Layer 5 of a small transformer language model trained on English Wikipedia (8 layers, counted from 0, width 128).
A neuron's activation on a vector x is GELU(weights . x + bias), where the dot is the dot product.

Input weights of the MLP neurons that the questions are about. A number n stands for (n - 500) times 0.002.
n22 (bias -0.056): 457 620 322 604 555 500 364 500 418 563 534 562 673 447 596 426 682 533 466 485 654 408 556 601 597 584 528 479 630 697 630 607 426 438 653 698 574 521 570 312 509 497 576 384 702 622 623 536 476 491 551 476 446 455 455 384 657 396 569 641 506 403 431 701 258 445 451 543 631 451 425 417 528 451 571 455 439 538 412 326 448 288 318 673 541 512 371 345 556 325 602 411 432 529 663 506 441 423 500 384 591 340 565 639 621 419 512 441 352 422 423 503 454 544 412 363 563 618 391 471 452 454 481 378 570 418 526 550
n41 (bias -0.074): 616 410 341 507 490 615 504 345 395 504 602 439 503 493 476 613 643 719 543 524 440 548 436 545 754 655 375 531 561 573 500 406 742 585 532 462 574 424 657 689 483 514 671 426 436 259 564 507 683 359 373 229 342 507 410 463 440 331 594 666 470 580 441 465 567 537 426 581 557 444 329 422 314 514 483 365 440 281 618 650 532 387 695 392 450 392 507 636 602 570 208 565 514 611 597 744 344 307 476 711 657 585 464 614 451 496 406 532 542 524 370 307 340 511 565 503 467 580 482 349 576 458 539 266 702 601 551 607
n220 (bias -0.077): 567 389 290 569 521 544 593 551 468 399 525 600 410 374 448 408 317 608 554 433 618 394 478 403 357 458 586 548 647 384 592 624 668 637 302 542 426 594 433 372 552 627 623 588 486 449 454 661 418 543 610 434 455 573 347 390 692 588 434 594 632 574 490 793 470 608 373 521 550 511 521 394 507 363 386 437 557 608 635 444 379 631 568 581 392 447 535 377 534 659 497 531 440 451 381 525 274 517 358 493 391 474 648 679 510 414 554 368 475 624 823 34 614 540 608 733 533 214 615 409 430 401 332 583 563 458 471 586
n237 (bias -0.036): 566 456 469 375 379 546 472 596 406 518 483 690 619 542 391 580 541 428 457 417 423 446 829 320 445 688 270 388 345 586 386 665 584 588 350 572 535 500 503 551 390 412 351 510 348 486 612 493 523 433 497 493 745 424 671 513 626 385 624 473 347 718 568 368 427 649 465 591 595 667 520 510 340 583 202 634 476 582 417 493 601 599 637 400 575 438 394 545 557 337 391 277 336 588 342 448 577 594 374 667 528 513 521 493 672 426 553 507 355 653 551 368 796 341 568 503 451 452 740 360 507 455 507 625 500 458 344 609
n310 (bias -0.064): 323 441 272 283 277 678 615 514 337 435 473 601 624 605 647 403 444 582 629 440 635 371 439 549 355 552 568 601 497 589 274 428 691 636 483 621 463 529 318 725 645 675 447 477 717 688 503 390 394 366 461 555 402 398 645 516 554 407 500 365 459 487 474 613 541 519 480 473 412 560 552 422 449 689 594 536 744 333 391 517 507 464 557 446 561 427 376 563 568 306 480 607 473 362 652 460 494 439 526 490 520 550 347 760 428 323 436 527 447 409 584 420 598 442 589 558 512 563 398 455 431 570 666 527 712 357 510 344
n311 (bias -0.085): 426 318 570 812 586 665 342 648 315 432 607 659 339 638 286 309 340 313 521 643 646 552 500 653 553 569 655 653 705 614 516 402 424 684 368 387 335 650 578 460 679 668 603 620 416 690 541 500 603 434 548 544 476 708 524 580 471 504 769 366 465 471 346 619 579 429 409 363 429 442 556 504 244 295 516 398 529 327 390 574 459 419 338 508 647 475 601 553 692 457 391 392 757 674 496 406 468 412 401 652 508 546 643 567 606 198 571 400 753 560 692 237 554 185 327 172 284 419 542 674 390 376 479 555 512 311 513 283
n389 (bias -0.022): 644 470 294 583 494 683 401 387 708 465 411 590 341 715 542 602 427 427 506 470 584 521 481 664 382 349 534 428 631 375 509 544 542 423 322 554 632 452 445 410 545 455 509 488 441 475 775 598 447 519 464 545 563 464 403 595 420 552 449 557 377 589 446 479 629 412 359 469 463 374 557 223 575 595 369 155 509 556 336 586 441 662 457 612 509 658 533 521 473 289 455 351 463 578 506 600 334 515 433 491 622 520 503 429 524 516 503 602 497 425 530 525 637 491 676 571 626 521 407 468 500 574 506 563 564 396 426 578
n516 (bias -0.078): 587 506 734 517 488 545 626 790 471 512 512 358 639 453 403 667 408 319 399 578 679 517 494 423 526 326 370 452 423 442 390 512 548 427 491 471 579 571 676 602 549 718 428 436 494 592 538 523 298 518 511 511 546 514 451 630 512 517 451 491 639 454 489 416 592 431 523 453 692 599 457 429 547 425 545 575 652 435 425 590 629 580 529 639 539 506 529 465 415 383 580 511 418 522 486 529 624 525 392 529 491 383 379 506 259 476 442 494 517 466 455 666 359 396 354 395 416 523 571 586 440 497 326 643 641 497 315 550
n600 (bias -0.022): 351 381 369 491 569 575 549 537 424 466 594 423 408 614 473 506 518 482 512 371 503 503 559 509 527 548 398 248 503 731 564 472 503 568 415 577 485 524 551 687 458 497 292 576 651 388 442 327 482 503 408 550 479 260 634 421 515 400 401 440 627 479 575 421 659 610 482 287 626 585 382 341 642 654 497 395 676 484 526 557 604 684 583 454 562 494 536 409 506 355 518 382 640 542 539 545 611 553 326 358 407 576 599 463 272 392 642 454 434 544 406 554 466 565 680 332 562 455 346 567 539 543 574 574 497 446 408 420
n676 (bias -0.087): 370 493 348 462 486 692 521 363 416 572 609 532 517 439 624 705 507 657 547 538 571 456 393 280 657 711 267 410 397 653 381 369 767 668 239 469 419 569 490 538 291 432 591 521 532 435 422 398 537 535 582 462 345 639 465 295 366 511 455 514 446 444 514 658 476 658 606 475 382 486 630 435 658 479 370 312 542 496 463 423 638 528 568 348 417 580 438 553 408 601 500 415 150 574 556 409 425 595 382 461 531 487 453 582 410 489 594 475 619 648 640 493 571 651 763 623 523 250 639 601 559 624 650 320 720 581 361 511
n759 (bias -0.073): 430 406 541 693 661 353 400 526 694 534 595 574 672 515 417 441 489 424 391 580 267 486 504 368 391 583 530 716 548 358 298 599 625 425 529 540 607 597 653 518 406 596 569 540 466 395 559 592 479 589 579 253 514 373 439 667 408 489 341 702 556 745 272 438 412 738 636 629 787 500 683 347 159 661 496 478 772 406 479 518 482 586 470 426 418 325 489 643 489 661 432 447 482 500 594 456 489 344 430 632 547 360 466 333 598 511 647 463 515 439 475 555 400 365 504 757 380 634 437 419 525 489 199 384 427 350 462 381

Each question shows a token from some text and the vector x that enters the MLP there. A number n stands for (n - 500) times 0.01.

" ": 419 360 377 630 669 285 503 452 302 406 360 591 384 546 453 443 635 561 604 512 473 726 240 702 536 593 377 516 330 488 670 573 287 418 577 272 385 384 445 452 570 575 351 409 443 452 862 470 478 464 414 631 333 601 451 545 663 485 511 386 340 327 492 566 389 494 519 529 459 507 426 532 458 566 396 561 378 481 442 592 541 640 429 539 648 546 445 639 546 727 472 621 484 510 308 454 561 524 474 524 530 682 378 518 626 539 479 433 637 559 590 357 763 683 512 568 729 439 554 743 414 420 578 466 525 549 264 397
Which neuron lights up most? n311

"2": 392 361 340 566 649 307 621 300 429 439 283 506 422 418 468 423 650 617 552 412 502 603 399 771 541 467 541 552 478 415 686 430 522 537 697 540 546 491 391 618 512 402 571 292 438 470 701 346 441 388 373 446 296 565 376 367 584 502 478 401 539 429 480 483 310 460 569 674 393 439 297 518 523 726 221 480 484 469 626 773 593 533 557 579 646 490 421 700 509 705 586 770 414 453 386 573 604 522 662 639 474 500 356 377 428 520 336 384 607 481 604 354 554 627 440 681 717 536 432 608 500 545 415 449 651 541 345 542
The most active neuron and its activation: n41, at about 7.3

" in": 375 443 428 452 606 491 564 451 643 601 405 490 575 573 512 508 535 591 619 541 442 695 262 468 338 282 486 579 257 436 731 514 234 420 670 357 425 426 622 483 553 545 224 256 519 504 712 524 561 454 502 501 420 429 320 470 675 529 434 487 536 372 666 623 379 547 408 539 587 443 491 487 462 668 450 768 374 581 572 559 534 582 484 486 602 518 316 585 645 794 318 504 291 505 389 436 614 691 603 600 644 567 503 461 621 424 644 430 609 548 480 437 472 488 492 427 630 480 532 544 219 406 506 418 649 553 239 419
Which neuron lights up most? n237

"s": 396 441 451 598 752 249 374 364 407 478 517 617 390 485 552 519 515 598 646 610 348 636 474 566 438 394 270 675 250 434 718 353 321 520 637 442 469 570 339 456 493 530 403 199 407 520 791 463 549 511 502 483 398 564 450 562 566 470 296 406 433 471 601 602 439 609 618 594 420 578 452 595 414 711 430 567 434 442 397 610 532 602 593 523 627 559 551 618 382 719 531 486 463 594 497 252 472 676 475 416 479 564 452 448 544 585 472 371 649 620 564 498 676 606 451 551 763 450 439 620 433 406 487 403 433 580 122 552
Which neuron lights up most? n676

"ud": 394 551 481 458 679 482 592 475 451 527 553 610 503 454 478 474 660 416 490 564 442 682 153 721 545 403 526 426 436 624 528 658 260 475 720 449 456 489 508 497 455 416 600 330 257 531 824 456 452 560 361 507 412 413 427 415 747 662 389 348 498 624 536 607 412 496 606 511 419 430 450 524 659 603 370 452 648 512 539 541 413 265 620 645 598 581 445 411 352 499 560 575 688 419 240 499 438 486 606 645 502 495 428 437 523 489 537 457 657 501 404 612 513 664 466 322 778 573 552 560 479 302 395 435 472 495 148 523
Which two neurons fire most, strongest first? n22, n389

"gre": 502 482 319 499 702 327 541 425 562 561 355 487 392 492 374 332 649 435 810 594 306 486 333 722 593 271 463 668 227 429 536 549 362 461 655 533 424 509 519 362 490 564 448 209 469 538 786 440 462 480 411 501 346 609 583 480 651 453 308 491 513 476 569 609 488 519 600 432 592 643 297 598 549 674 452 543 614 370 520 520 319 443 559 450 496 557 575 722 314 659 434 474 630 630 393 472 740 645 466 497 606 588 523 399 478 541 513 509 383 520 476 549 571 663 437 670 590 457 471 562 482 301 514 419 446 569 198 519
The most active neuron and its activation: n759, at about 0.81

"or": 308 435 435 355 610 592 504 491 398 480 567 347 552 459 460 360 493 325 647 521 419 606 366 683 434 453 494 641 387 709 554 607 435 412 598 405 363 533 514 437 513 491 358 339 373 449 673 549 284 547 358 493 668 544 432 416 738 625 420 411 368 377 691 459 327 536 680 455 405 574 205 537 718 682 411 670 548 453 647 479 567 405 527 925 616 539 517 540 367 654 446 610 571 457 353 484 579 592 654 531 589 424 335 472 508 504 416 431 498 471 371 632 658 499 516 462 666 475 520 716 586 568 466 402 485 563 169 520
The most active neuron and its activation: n516, at about 2.9

"written": 474 434 310 531 799 294 555 520 601 567 476 575 433 505 435 292 652 430 732 633 349 657 396 653 429 499 514 673 285 563 571 601 276 554 710 433 451 580 368 430 443 456 244 265 486 515 849 511 461 545 384 461 403 552 419 585 548 533 357 518 425 388 460 499 511 584 676 553 462 467 378 443 469 627 364 525 435 401 598 567 464 356 698 679 551 504 587 703 234 470 495 513 582 555 505 598 588 513 508 577 458 620 221 436 590 566 526 413 677 579 375 440 413 553 473 631 594 623 432 473 569 390 504 505 422 619 197 414
The three highest activations, in order: n759, n41, n389

" holiday": 592 383 451 366 651 464 447 562 561 412 598 426 499 619 554 400 792 594 574 458 436 793 87 679 388 408 393 482 499 499 821 411 136 457 628 529 458 439 526 328 477 402 346 332 363 513 612 511 423 490 491 427 387 614 517 565 637 479 450 443 511 367 578 546 497 423 665 499 444 530 190 611 598 438 406 504 598 579 669 525 538 568 526 734 556 635 474 516 256 610 412 522 569 475 373 600 704 474 493 487 570 615 261 504 563 536 624 423 547 471 341 611 490 560 514 563 652 480 449 682 402 415 588 482 387 525 224 579
The three highest activations, in order: n600, n22, n389

" to": 383 328 430 430 673 337 442 492 478 576 273 767 504 461 440 275 675 536 609 461 446 688 365 601 468 314 462 754 308 556 609 651 493 405 593 502 407 594 505 478 529 555 116 272 455 549 714 391 561 403 393 485 407 441 490 539 551 466 473 471 426 398 590 541 386 584 534 531 327 466 441 410 409 677 317 490 426 516 564 535 507 603 522 331 602 531 488 624 459 772 568 563 406 409 522 527 672 624 567 484 627 646 459 467 573 379 695 526 603 459 479 544 493 589 479 530 678 657 474 541 462 410 637 376 351 755 312 510
The three highest activations, in order: n237, n759, n310

"\n": 417 345 384 435 753 351 429 477 425 601 597 597 555 417 495 265 695 573 608 338 468 545 311 657 541 419 430 577 389 441 767 488 376 424 750 489 379 452 386 369 499 577 404 356 409 435 604 397 508 456 469 347 412 547 524 347 712 319 394 302 392 486 555 525 521 439 502 672 398 369 334 394 497 752 421 724 569 563 763 658 639 471 610 584 478 544 551 554 576 707 368 615 521 502 423 617 563 525 579 491 627 663 509 328 480 555 466 446 557 658 274 344 459 460 386 667 773 560 458 619 406 441 583 497 592 493 346 530
The most active neuron and its activation: n41, at about 5.5

" A": 372 415 286 578 676 303 483 494 467 599 345 722 427 447 294 396 541 539 620 514 454 658 325 504 287 451 483 596 320 490 605 495 428 423 559 455 479 529 444 451 472 545 178 394 455 431 584 518 485 524 574 511 375 490 508 479 752 650 508 487 474 269 609 528 323 529 418 568 306 536 353 512 508 609 420 420 458 575 495 519 551 504 412 462 602 577 444 681 388 782 566 533 519 472 399 469 540 675 504 496 744 631 496 556 532 491 472 534 607 538 596 360 662 511 524 655 840 526 710 600 462 380 525 513 549 625 184 427
The three highest activations, in order: n220, n676, n237

"t": 336 626 350 362 467 321 474 443 352 534 492 583 475 543 384 310 480 557 667 590 185 538 341 595 448 515 505 576 277 612 536 568 256 356 584 410 441 486 707 597 613 460 433 387 337 347 562 379 424 564 554 638 320 686 475 566 784 726 359 406 501 611 703 525 564 622 596 509 347 510 402 419 634 497 442 492 630 426 588 459 630 404 655 513 550 524 527 572 430 610 554 763 451 422 434 380 551 478 719 515 457 682 473 274 438 605 426 367 587 456 528 521 482 634 578 468 595 506 602 621 476 338 585 409 376 562 269 537
Which neuron lights up most? n676

"a": 460 597 323 343 468 466 498 429 363 351 417 525 446 425 372 426 450 463 563 375 442 528 224 496 257 558 460 591 383 469 594 506 339 408 794 467 425 510 615 590 516 562 444 365 547 530 626 356 572 574 499 646 584 585 615 477 698 582 401 485 367 541 692 446 407 535 637 546 255 384 227 528 565 457 270 547 530 628 602 544 613 443 619 697 533 603 414 502 321 736 328 647 550 618 523 352 473 611 577 459 615 494 482 454 499 534 596 332 530 513 414 655 598 713 493 501 767 220 661 697 481 454 613 476 515 498 313 481
The most active neuron and its activation: n676, at about 2.3

" Public": 506 486 383 512 735 480 522 426 514 515 391 603 379 512 603 453 552 525 682 404 429 738 246 634 309 390 653 710 395 564 680 471 230 399 582 425 482 465 685 389 392 566 315 281 433 381 529 415 438 548 527 447 340 505 628 578 710 454 571 429 482 259 534 453 403 578 715 511 537 628 315 523 550 687 390 474 412 424 488 528 431 564 432 642 703 601 391 541 328 662 353 716 651 462 307 624 750 610 575 475 597 510 356 512 567 457 469 391 570 617 377 506 432 447 508 598 754 535 470 597 452 499 488 462 424 551 202 476
The most active neuron and its activation: n600, at about 0.69

" a": 320 389 372 514 698 350 452 489 499 438 359 657 484 469 410 444 586 434 633 484 497 714 203 472 270 438 403 662 304 422 708 584 444 464 702 446 526 630 432 420 532 478 179 356 472 406 542 397 460 501 550 509 416 441 488 552 725 585 384 467 547 340 529 522 394 573 416 476 356 562 452 604 415 629 408 426 487 544 479 510 431 415 506 427 675 721 486 606 451 763 478 477 630 489 408 585 486 609 502 463 615 593 576 618 505 422 617 492 622 541 528 369 728 588 539 572 791 482 581 486 516 357 598 597 596 616 192 461
Which neuron lights up most? n220

"9": 445 381 336 422 643 363 543 378 446 414 344 662 363 449 505 510 554 538 525 420 631 565 283 714 364 434 582 671 514 459 637 680 418 560 549 437 405 459 390 616 607 394 392 386 615 490 686 420 406 541 416 508 386 602 470 564 408 583 495 433 485 438 489 536 370 492 449 629 461 479 402 607 378 653 165 468 495 483 644 683 577 502 566 522 601 628 405 806 279 712 621 826 481 381 389 629 550 523 656 486 554 543 318 418 532 621 456 361 587 563 401 281 654 677 444 568 722 528 497 624 422 418 400 282 548 578 279 478
Which two neurons fire most, strongest first? n220, n41

".": 348 250 453 566 651 494 535 413 498 611 525 563 454 479 489 378 694 623 790 526 530 665 365 431 369 291 480 523 261 527 646 439 327 435 693 376 466 446 408 402 602 430 271 288 439 371 829 547 571 399 474 364 490 504 571 467 754 450 437 429 471 381 542 464 474 486 420 497 494 416 350 421 465 626 492 554 477 556 506 535 469 541 475 450 572 607 513 687 395 718 544 714 451 416 478 566 528 575 517 561 688 658 413 552 502 503 501 346 589 468 500 478 603 598 483 544 779 628 425 632 536 436 629 447 441 572 143 434
Which neuron lights up most? n41

",": 451 267 397 605 589 493 535 616 350 484 439 562 429 514 545 442 655 568 589 426 555 693 398 561 271 424 516 677 328 567 618 598 287 469 577 421 463 517 540 258 569 531 206 332 501 484 813 469 451 388 519 485 472 572 412 403 597 622 418 325 394 392 711 464 435 464 414 667 375 492 292 391 513 752 472 646 412 476 476 485 572 558 543 679 641 511 485 591 531 639 496 767 315 447 583 512 649 701 586 586 613 625 492 374 492 500 590 535 632 429 544 426 586 559 412 526 594 594 405 595 386 389 556 503 488 485 125 394
The three highest activations, in order: n310, n389, n22

"-": 457 355 426 502 714 495 612 565 396 509 371 482 510 502 584 490 609 512 578 350 441 763 278 659 381 389 511 545 256 568 754 587 295 421 535 376 483 365 422 447 487 579 198 343 478 372 766 439 517 409 416 604 378 507 476 565 767 484 474 427 441 457 579 473 311 488 460 599 427 480 343 497 485 711 503 602 515 448 474 640 449 691 443 532 534 559 380 612 481 701 442 722 396 480 358 561 509 533 507 513 612 647 282 486 520 581 546 414 650 575 563 372 573 694 479 594 752 426 637 534 428 395 502 399 584 624 195 549
The three highest activations, in order: n220, n389, n41

" the": 395 465 459 355 559 419 500 521 423 365 442 496 578 473 562 390 605 417 628 452 552 746 185 549 344 516 448 721 312 482 709 620 202 343 630 345 533 483 626 621 467 506 188 404 431 393 628 524 529 448 510 516 520 461 467 568 785 568 387 328 558 393 612 512 414 611 434 469 465 506 411 576 561 643 352 476 482 510 480 547 500 558 573 575 650 625 401 614 641 599 428 739 577 481 359 517 542 642 660 498 478 461 514 456 506 596 501 431 680 522 586 465 558 562 506 502 641 414 538 420 525 417 487 424 642 567 49 394
The three highest activations, in order: n600, n516, n237

"net": 403 392 395 492 727 369 476 428 491 571 319 530 455 410 566 445 568 553 602 537 409 641 325 755 416 423 382 564 311 364 629 418 278 490 602 478 404 466 490 456 415 472 337 277 560 502 759 529 500 598 569 475 286 577 508 613 691 452 456 451 343 443 598 462 436 664 590 464 469 539 301 646 411 581 409 513 570 699 474 550 604 426 455 537 582 638 450 519 283 647 552 423 566 457 537 511 613 775 541 542 546 516 257 520 465 470 440 337 662 777 287 543 694 570 519 497 736 537 432 607 519 459 655 430 464 599 137 475
Which two neurons fire most, strongest first? n676, n600

"ating": 536 404 426 499 742 430 532 530 409 534 564 557 592 473 489 520 635 573 530 626 369 788 288 672 466 408 305 551 387 465 673 461 324 553 656 433 573 603 494 482 369 438 423 217 387 397 796 465 445 515 463 437 411 405 496 502 603 632 388 378 436 541 536 593 527 613 654 453 454 542 402 374 409 651 394 507 535 588 571 539 476 539 505 567 649 672 329 583 392 518 588 641 571 366 448 577 395 621 485 527 476 548 412 432 476 452 535 390 699 638 347 418 515 645 558 243 835 686 403 602 448 418 547 377 398 502 75 466
The three highest activations, in order: n600, n389, n41

" Kong": 670 428 360 416 619 303 395 580 486 394 564 479 395 587 513 348 669 375 518 568 556 611 256 433 400 466 400 711 475 570 632 566 283 396 633 341 403 508 574 522 423 453 371 293 561 569 769 515 429 449 528 536 570 551 386 352 640 592 502 483 451 361 801 357 533 460 492 559 375 361 268 693 481 633 385 569 358 414 528 507 529 476 643 657 691 679 461 618 262 530 543 595 563 383 414 561 557 546 543 555 539 413 419 512 617 619 488 359 589 724 448 679 613 667 598 568 672 459 478 549 402 443 490 392 514 528 130 376
Which neuron lights up most? n389